Layer 3 of a small transformer language model trained on English Wikipedia (8 layers, counted from 0, width 64). Numbers have three digits each and are written without spaces.
A neuron's activation on a vector x is SiLU(gate . x) times (in . x), where the dot is the dot product.

Input weights of the MLP neurons that the questions are about. A number n stands for (n - 500) times 0.0012.
n7 gate: 598589642432520388293308472687436380765490442497303540514451289467684604480514500500666411587575364594454443484424517419467422640487490372418520462403762639460431407507388603611695654429607625
n22 gate: 489681466374387451455405511392256711489612407697429443468534414420381769410797496421249361433500392316567453444621454564531332427585609595516600179385712469511255515469553293579451727415454404
n56 gate: 535612503503503596477451584457433664368500578550481451517508548500572703604419533358530553259585702390500545492385643581417466519423649359566450436625677664500421586378492515519508644449511489
n59 gate: 512450426492430753562253575590687558570542561746607559561573657445565595552533583690562380587558485566488660696792500554611741632568496476622437458571569239625573414531816539546654220460768686
n61 gate: 500547558497530595446440480475417409616638493382507683429652521579437690437360545598621546606622346471187670279606397416331567355427458739610549371538407335374611613552503303473554424382658596
n73 gate: 480477556623559437525576658566544229599428552430529547431601408577361584412657380415484621397510429712458449247639586490647459395439642604304359561543413575321441749540437544418494320531417282
n88 gate: 319493282378459276522715652406605489323357554486185480561644678479534514525598420407520513587569737489432523395538503727469500487533298489543475600514385461628558392566431669684575301445531594
n90 gate: 409438503343513552507551650514567308434248641307670432623623334622439507584472560324335494557334654528494447539454507626729470598621446438507557535288369699405581516629428489377378417543583478
n98 gate: 484576414360456402463698403517361507427419512497559437483428395538608359546728580276506698411579575583581385500519487553410598567724637510474407300612395360449353459669551465575603593411481275
n108 gate: 525532489412557328404541503466309431395361652284249561440454742623419609470534631396482476518532479417496503411684377266551585608664544425403727570507528863536354601464342504529589606233449556
n112 gate: 561291540503494349507609524691506563652348355535382561316466729463605525500347469479509360569432649581375388567475556618353510300623551494465563428228415592497540491575549455576570378569463380
n117 gate: 415402468562478566392563509470291304579566519661537318708672533395494510490463484531456527651437481383300657544611513646699611546426425560559381420615379383405600433471566595459475285571551251
n119 gate: 511723388472615572719481538572474662547486769240450741647650578627486507396401299486358563486504482451436559599637598575452519423657496508665456479401722619388697355504176488350525398561573500
n132 gate: 376481565452398519411185438520384196390597533531433647595556469427352392449620619451328580271402329576474264310576530466504453551629477464279616540738426453382703450355413855380455393557696592
n136 gate: 466459544525428509681301395507318446617624697417321660520600406459432726306321513284373545313619549530683506367415626438541503679430510513542471427420432503582460557392516510444546497435449414
n142 gate: 550568619377518525404459562583529615377507641569302547733539481449384657518652307418369431640428627617415638316673749585394370406392533462571643444515366278468457496728378820464649343645467507
n150 gate: 320457593573337431574443389385380614462489540430625598617514387561339433453515471511423650382483605609568486602431416633485613511478450391326568542360438259442540648497336449389611383560453444
n165 gate: 577282630562511593615392553504485337377661540692707678550522305653268515603626699611698414601485493352485585182444716372632622486500485616438458388485554481586629429320708393643376620437496543
n166 gate: 649583253545147604710282396452560286702512471526598472443450319673467360526699809529612435834683615496364504451538395356479556759313436343496457524496733259492318521487316575496619564418458610
n171 gate: 467645530588556361383503529688335408633487425591311434396497586493445510524454316404533366516411399636464602471792570546587439558391653517586311548567620316510352413624543555553624711425785442
n176 gate: 569444450370493517585431443598622553423556380601643459749382380436532530745412497685539449452566546751385490591367533471376654340432544590476534436547263780390438337580523563323320537503554381
n181 gate: 596646477431397380518354561342677250524553513585559620675560431480249568483246365387378439405547526419497465688517507720442593529361730584608507669656402469416493641456356571613579432531436484
n194 gate: 353690535414451394526390554407690602504392545417299693710514679639634396406377504472465551321630566355444672556613521549493515514421572533441557582639573638482692422468680288629646364589746723
n200 gate: 619613652337616479564581300675622088447514431604587287552577347411448389569676600620490619517504566291441449403518717333557522592397649400353435435282465383624574543625468591598476550424411486
n203 gate: 418542494467486562558429519387405542580567715604441503420308691254536465515590595415522568503492508356567495503588551520428532396415474723308413519388620485491548646494446585511506586545238569
n213 gate: 567485549458376470402408474445469608561476830444632434653303349626473652594610556716705459536546410494470509569692534566568553370515494669465419497497563620674533528592579446352515531471605574
n214 gate: 702523647556509709350488572328526494465403655345525608443463622593598430713609366531523680433551559676579431622486540375328512611439500464362509400491430497529486520491503554392520398503602466
n224 gate: 526585523795523683598497309586363490375665404653564364435536436351487334594573566562494573513568744483416538394490562397454503487500638438646513332440529463359403596421549547468516407445464159
n225 gate: 512352617496294535338658541516643563543415611480630552577477359362237385224624634418550387348698596623581493592441461573484697538655536733378353337385599335547423445547633318856319310599559659
n228 gate: 527442348503418562375632513493563533683619642661416532439237539455550476708671375315446394554606409536439404625675465639399553739530408435242640263542446387459599503503448718391602420461573617
n233 gate: 511519398352496737589260655682512548401679493400256724472549594393397274484532481538519223518444611576336395574296534623481535555269291500539316419370537698443433359626504559380340580535557698
n245 gate: 542529536602299302590595463503636340372471894324404558548523564694729543537348470497590384614474487414532469609559477513520430506601423439371454380573557567484506503569582315448294672540609500
n7 in: 500544361595369550436480485530423322500612617506488533385272468525442446532596328541491403463678441474537407593528383503656445387476807378618644369360657571506478487433308518266553522376611381
n22 in: 552393586605476418542681518404593523429406746348608506548594648475554497588290296491452668342564437587512324656540383626457616343461648522624460491596320601491512488441445514545566392600540467
n56 in: 378606417645493451525446403515349445512584583649465522377472371543482524519453483474467539394596507284349606423415630565419507434406636520581510477490558415505491460379453552495470584431505518
n59 in: 457536676519526606496390697312557542460271620416513556559500305587545470680591373497490503319427360458431291458560567735554568218426333434600429551369354619520487623557520456612376597519544642
n61 in: 578563612488446738590418419475521300400470556543515577475270435409385579503369363335592433656620367471420523441440449358436463372380556642484552365702512503449419579509587376455265521477601523
n73 in: 579680455520368450610380477394618532568412587645622486339438497366581383385578389459506654561512442618526571692337524538584610483348616540401431589458413393494315667422453454693494587528404396
n88 in: 330538524607644621541491359531473437479553564407570483599688561592359614576544602388704566520612567410477409576367438576623287654466664386429425388476578439393447735527535470424366506450437483
n90 in: 414482516479560598652604533594446438537416549473544507481492585497611706497478519379620635418497492400505305477437566521462568331615535478332530508454510584505510431588492641471247417334460382
n98 in: 550388465514386512506515508515605346322369627425549606636512476673439455415416467324462392325412520323430483520603503535581339560692509571506404566398610600624366482756441385418407611492446577
n108 in: 454613511383594438474590541343577546603591665591529513438419321339540626461603511481575299569519455483564617687424614580453634558484558475427574371442447475451487620516511530575545429373327611
n112 in: 480509468480480445603603520390634484506483574447474687470540548479477414464395485546549410585648457555583383543567345793556509706554416293485488582379471419774517776476506513566477420473518497
n117 in: 441414450416450556405355358478428566542465599376695492574479347303532503415691470444588517601465398547424457640441494573593378491440470404562470647419558689717538408437370352444302479392641618
n119 in: 447613380494622610453402736358548470497556553497389577457550552786432593455533618371375315531390379533403376543541424646583484503509536490490417736506491500696497287529380496500348391698484426
n132 in: 558535516339465558359220496451448358371643515532473702496682399386229429484743630360446658409461327656369418316582625546393376477636408382431603386705458568469612716378399982523465354522539443
n136 in: 497562460594512352470265580516607334572696652636330480523389586506573616411520491478451614512552613588632613433553634579415685629554573503510645629619439407646463541563599365362524726532484319
n142 in: 313461543556503561568775369535546711601503524438482311681328538561444598565516457412626626491669503273536465261643524631448475453521578392494364338402482563619554552537464443536599525509479465
n150 in: 424511300349651468429486500547543406487482560414604275639463555296573411415472530479495508477476419450505444427527604380395615559577353558403359634468435514497487380393558450476479637455540632
n165 in: 573743403549518609610329492559521399391483578422413383377529512438506524551438414365538494397503549361535497315541370320619473554557440712601710480497330430574433589500526582611688610420467406
n166 in: 541617420549465488443555531553509481272395442425462692454614317476563378591463670535433375474567569596445528503580624433398527577457225324408494489628497521456372527280394684369430581597518426
n171 in: 705542419509488390449463592553616590467364418585544477584346509485450600503462488512580471482295559519695463370494464211512549703558469688522613573506626494266515512702521427450432421360545491
n176 in: 449400372390548570825522439522494578494446515385521557621515623380741389491426512679542353375476563401599605554597347554451453512645500535633410674555488522543527430604710432569533679511626607
n181 in: 536427418566400503500722267631488611457684674330470448774560648592616553531526602448340559369618401352584614563482454485559556588459528344414500382512413390372645552488463486491380448454543565
n194 in: 563430500333192550518549545398446521296421516415497541660378617604660632353507628520497587493457520648625331612613436674507685581510658270573622484686644342443540520490397285626493605534530562
n200 in: 582594442422394655376506518494457318561545488416682425433491446525399281513526537536527767527482578391446415653479344590469484465459597522582571583512593368414370733460271436551572287409571399
n203 in: 418421583575494488400592382670584557476523566440445583669538415610402658379634402459570577454480610577555345613682627564387557346349627568405449275548324288471526580512515575564480583555455511
n213 in: 371432387489627362521577435524399449645388600609503327468595500509635712523443563700439604417503408583612630575591437453454436399527483331294512396489494316491542506577523465427475403569597404
n214 in: 522391387508397480455518516450305656455425329374588617609500262560423677468479617559508397377531425467431460472646472439491454647405367394482566489611748497537494401511480481508528588497688470
n224 in: 607581627624466458621640556517495644455466544438572495572649435375433428443539575469398490580392469408479556567653579505420386518434346423566449613647678410550594394426352362466404607594495521
n225 in: 704554454467548467607563520605417659607581449438521554658329541411456454469587512388599512503606640481479427733564677590442344371568519443368370588586470531287581637555260686629515522494558577
n228 in: 531494514412634430437491476515617593655409450432439360708439483557549654558515523528686435423469439535522395619326601638472520549495321659567503451455602370435595568514573347550318398655409533
n233 in: 482553438558571476443435594609455576577558392434474536580570387581425635330434323544462617503362445703404483599618598480476607428434527717515648675533541284447591536166462480438488566564557460
n245 in: 543517575469440308561533332373436503494528503477458541395540557503761599465579395400585531424560243339545461421477358347453399511508408626512318525520489669373377329564465510537497579470590371

Each question shows a token from some text and the vector x that enters the MLP there. A number n stands for (n - 500) times 0.0082.

" first": 590297581528518587437458487559534506625434602611594427398454370586509468419552433379626584460515520449580652668569463520516612287509206284507513574486508351574443547771696565260318523329452439
Which three neurons fire most, strongest first? n213, n59, n90

" the": 596401607633394588579495554531437668511640454547600484300385440495423515395651365460754708438572558336519578669506567485628416333519377533533556444526514324634629621494654675468417714551519621
Which three neurons fire most, strongest first? n203, n165, n225

"|": 682438509451492495242568455537415541426513503322531469201534447566510543426458356418461502506498520407570543380273446689545449226449509463474439506478576303587479395356693696496488336500580495
Which neuron fires most, and how strongly? n176, at about 0.33

"0": 630304510549567675376585628565567534388642394540473357570417483420447540446520681489583599335597373493534573656430534444622683312413367339597681670414395482561485533448589596465592472443400765
Which three neurons fire most, strongest first? n59, n245, n98

" |": 669340450559570495420427360433348597390612452299533314339503537700538546421451449374493456538409392341504390550570532648544505297399489533497553543569446411388443396685713667385459346458543532
Which of these neurons fires most? n166

"3": 619290494517681652353502505615503549431628304427460406370505290512515524444329512503687489396430461439602582612458383507531670261510342366484605668531510444510454415576404560412492506545291750
Which two neurons fire most, strongest first? n233, n73

"osp": 672448704535463598451637485534559497429592344233612367403407312527623468387429631415543458462607670525571422629512424447543409547532287344778566529272505541608627537567648589546564571509325396
Which of these neurons fires most? n112

" February": 455431411549677600373623572485498385446582385454598456479493256570561441381383535382556544540639204425609443515481485594431627375509183479464586547459289372460538478704713591382601584471340632
Which neuron fires most, and how strongly? n228, at about 0.43

" at": 569461556647555453435506556420609556477616565336654400322300579293580436378508459488734560438285437412652492531406456476557399369387617432485511403656476352539517573592476754395666604521545554
Which two neurons fire most, strongest first? n203, n119

" ": 642320435502571461392478625321375633308556481384445530496488358465414461462343496321590687539503335500631543518535532495789443358648511262476566558385396377474474474682673408355465514370436469
Which of these neurons fires most? n98

"9": 691338251545657533369620537493492539568592425380522426431537555700531440533430498531520392374665454356642656627479452639527375395509376434627702752446429348411471556677505547493495634377407637
Which neuron fires most, and how strongly? n132, at about 0.4

"ath": 454492563529569469448519536519687617269399340353712532414472447492561469442356295442434392622619602503740607694452673455549508324378374351531357356461570400509589464491584678528549520413282588
Which of these neurons fires most? n136

" sc": 586415592528596494400460330552660566337443329361494484243421474440519450415341406451609641669441464550593338705607424493679318506557322494608650454533442461582597659594543475507506186425382454
Which neuron fires most, and how strongly? n112, at about 2

"ical": 472329444704676430462464449458703533513405456364453495439527651582626447447420447461523465549635590515599541623698695540734477426690374441558533524531537529617540472486717701354525459580446681
Which of these neurons fires most? n112

"1": 567309456510600613399439598664516487355707344552559574488421425497382496402412631452576688359542406517478610517506511525479669272409252456568647644523354387479540493524501615511551449473324774
Which two neurons fire most, strongest first? n132, n233

" phot": 501563542540505341427503461553672651624537462315406469410552555498520353489384551405521648620547518549588391808523524515719394429562229395554661456510459542607545557611564631318600353398316299
Which of these neurons fires most? n112

" New": 680534440684517393458398711407511745402477365597593340518573548555656388333379479430621650462502550473650482642519616552647398366640360421410522482537543363566392560661550667444506668375401432
Which of these neurons fires most? n98

"ults": 515412459473693385479554505542746430413423431303543567441528515500489457429379606427521586559487446424580412567543505546805400429271342455707506442453462371342410454631521751399467565526455541
Which neuron fires most, and how strongly? n88, at about 0.47

"ute": 542366349511583534480505564554592569599494443313573561560341338451438516399337610473551588480414462407508573467530552482687569533442361383733563516381402438603425493443661763385575549539223530
Which of these neurons fires most? n245

" of": 663437507515741501406358576442498617551610530339756507365395530446608412547447393546695319532558491388543521634494572439599423288555610454587493439506566456711458388567568727588656645516524575
Which of these neurons fires most? n7

"7": 519380470499603574297570563550535681467653372515464414306490481498415391417487496530641622414503503378714554665390399419675629325390358376548675704626362429456452371456405527350530516530292667
Which of these neurons fires most? n98

" a": 603503543566622603528523588540494608530550547370583428338427560641453491332504484454787765477564472323455492605490436413542494396712488468618439440493482367606428388384637687203337469493647562
Which of these neurons fires most? n61

" took": 612377587495521552444555649518695555614380549366723432382291544425404678383373439332561486537394542440579550491467405544586477440579347303489402566548306320578329654551644604286563577514512484
Which three neurons fire most, strongest first? n90, n112, n73

" B": 493555472528559491421387496420662743367611464474518199326514474517429498368255346351635716475523374416568463626451395465577462471574529273499437497466442480480759493554593526500518505437267398
Which of these neurons fires most? n166

" E": 437435525465748584375437522426668575369597562433527286451529440563577558329297297512660790512507464489639494545492522448639334476439623498596423673521462433586687394546446619391574583297393522
Which two neurons fire most, strongest first? n166, n132

".": 562473600372562505337511528364547618337644497418460656391616552584486570443431589407481554441576394361701407645375385629490508387594560474480563277497558432301399366408792627295472497505605558
Which three neurons fire most, strongest first? n22, n132, n245

" with": 575411587464505531442556576404604518610576612294626490445511473499507512308481374563747617475321401452573472560441553482625539416348602485540521389667411426625465508589548804370628593602597472
Which two neurons fire most, strongest first? n73, n166

" Is": 627504489613641470311515621501620671574389489342569425300454575438456567463347421410472511438490436349646443558501646559678348513368592428487412496601576410525601508707457708554562600407207451
Which of these neurons fires most? n171

" Nav": 740525599636531365289501566480470695394398416417572306367478469530565468378396532523550615577532534540517413639546557396592298587588476396489576517714633490579629526749557634459429459425232444
Which of these neurons fires most? n214

"=": 641381548464520534401700469377536473410502471380585476179506426548444437449536394347522687676395394492591541573407624540613474315414454610574637400645652393556502415432492673374467503475281731
Which two neurons fire most, strongest first? n176, n136

" International": 484472386643782486469540403337696487384604408500560310423509536640606439367443477417562756482510565529495462544515620575752473356506395486497501603634497597526529571587691655280527598379418583
Which of these neurons fires most? n88

" Hospital": 481529414590829473505503374283716579422549345392719389308503434476617458435424564391401679392523447518515538622551530527688362484423474538497547510455477451373530590729597674394545563459313514
Which two neurons fire most, strongest first? n73, n194

" (": 542491501587621599387466461310503535381499479397601440393472537358517451483412494342644719506433564438497588476553523590687412360323659422406591454577532349488503220458623675344466453253291429
Which of these neurons fires most? n56

" |\n": 594241432347613459305521455414457539561684478405519535265468388448433594401385572403545622413677583373482591559385443654551643466434338532559581668472532285492450465483654526338652575461363467
Which of these neurons fires most? n136

" day": 579450494491568579401509471411699413492343413411498610607526494470523372391361485317568519462627363525811462575549554478533501394542321489537439450498379329287491433699671740343528557499371578
Which two neurons fire most, strongest first? n98, n56

" in": 651474544571709492445451625396546517459509431419537623456367486480480358328336477325702546380393523403594391512312352441604496349438551443546537444443487377595496487435513796507635551516510601
Which of these neurons fires most? n213

" confirmed": 507366435493582482426488531396603511675505312392539497347508445607450644528463363420552538487531363425707543647444583528675391437513373280411628522619472430690434545789649643208426357547432505
Which of these neurons fires most? n228

"ultan": 541512504385642398493457449454651692507556244349788538169443417626546491468454360435501464516508494427428580615408547307665525434336453316433475499613594399505527527532478670504511640447241564
Which neuron fires most, and how strongly? n166, at about 0.78

" Pat": 717462487546558291324635569443527606487495438352601371354579425541535468277411470451701378572512502438652517679431590315726456441576498421468376530659459524652655588568525617451536508413274427
Which neuron fires most, and how strongly? n108, at about 0.5

" D": 454528564561607461432503465393711760425559564327535318294478465478539620409420400347655679536478389456582527421566437553628419372547572423562499582529520516601821585642593567439438445461276503
Which of these neurons fires most? n166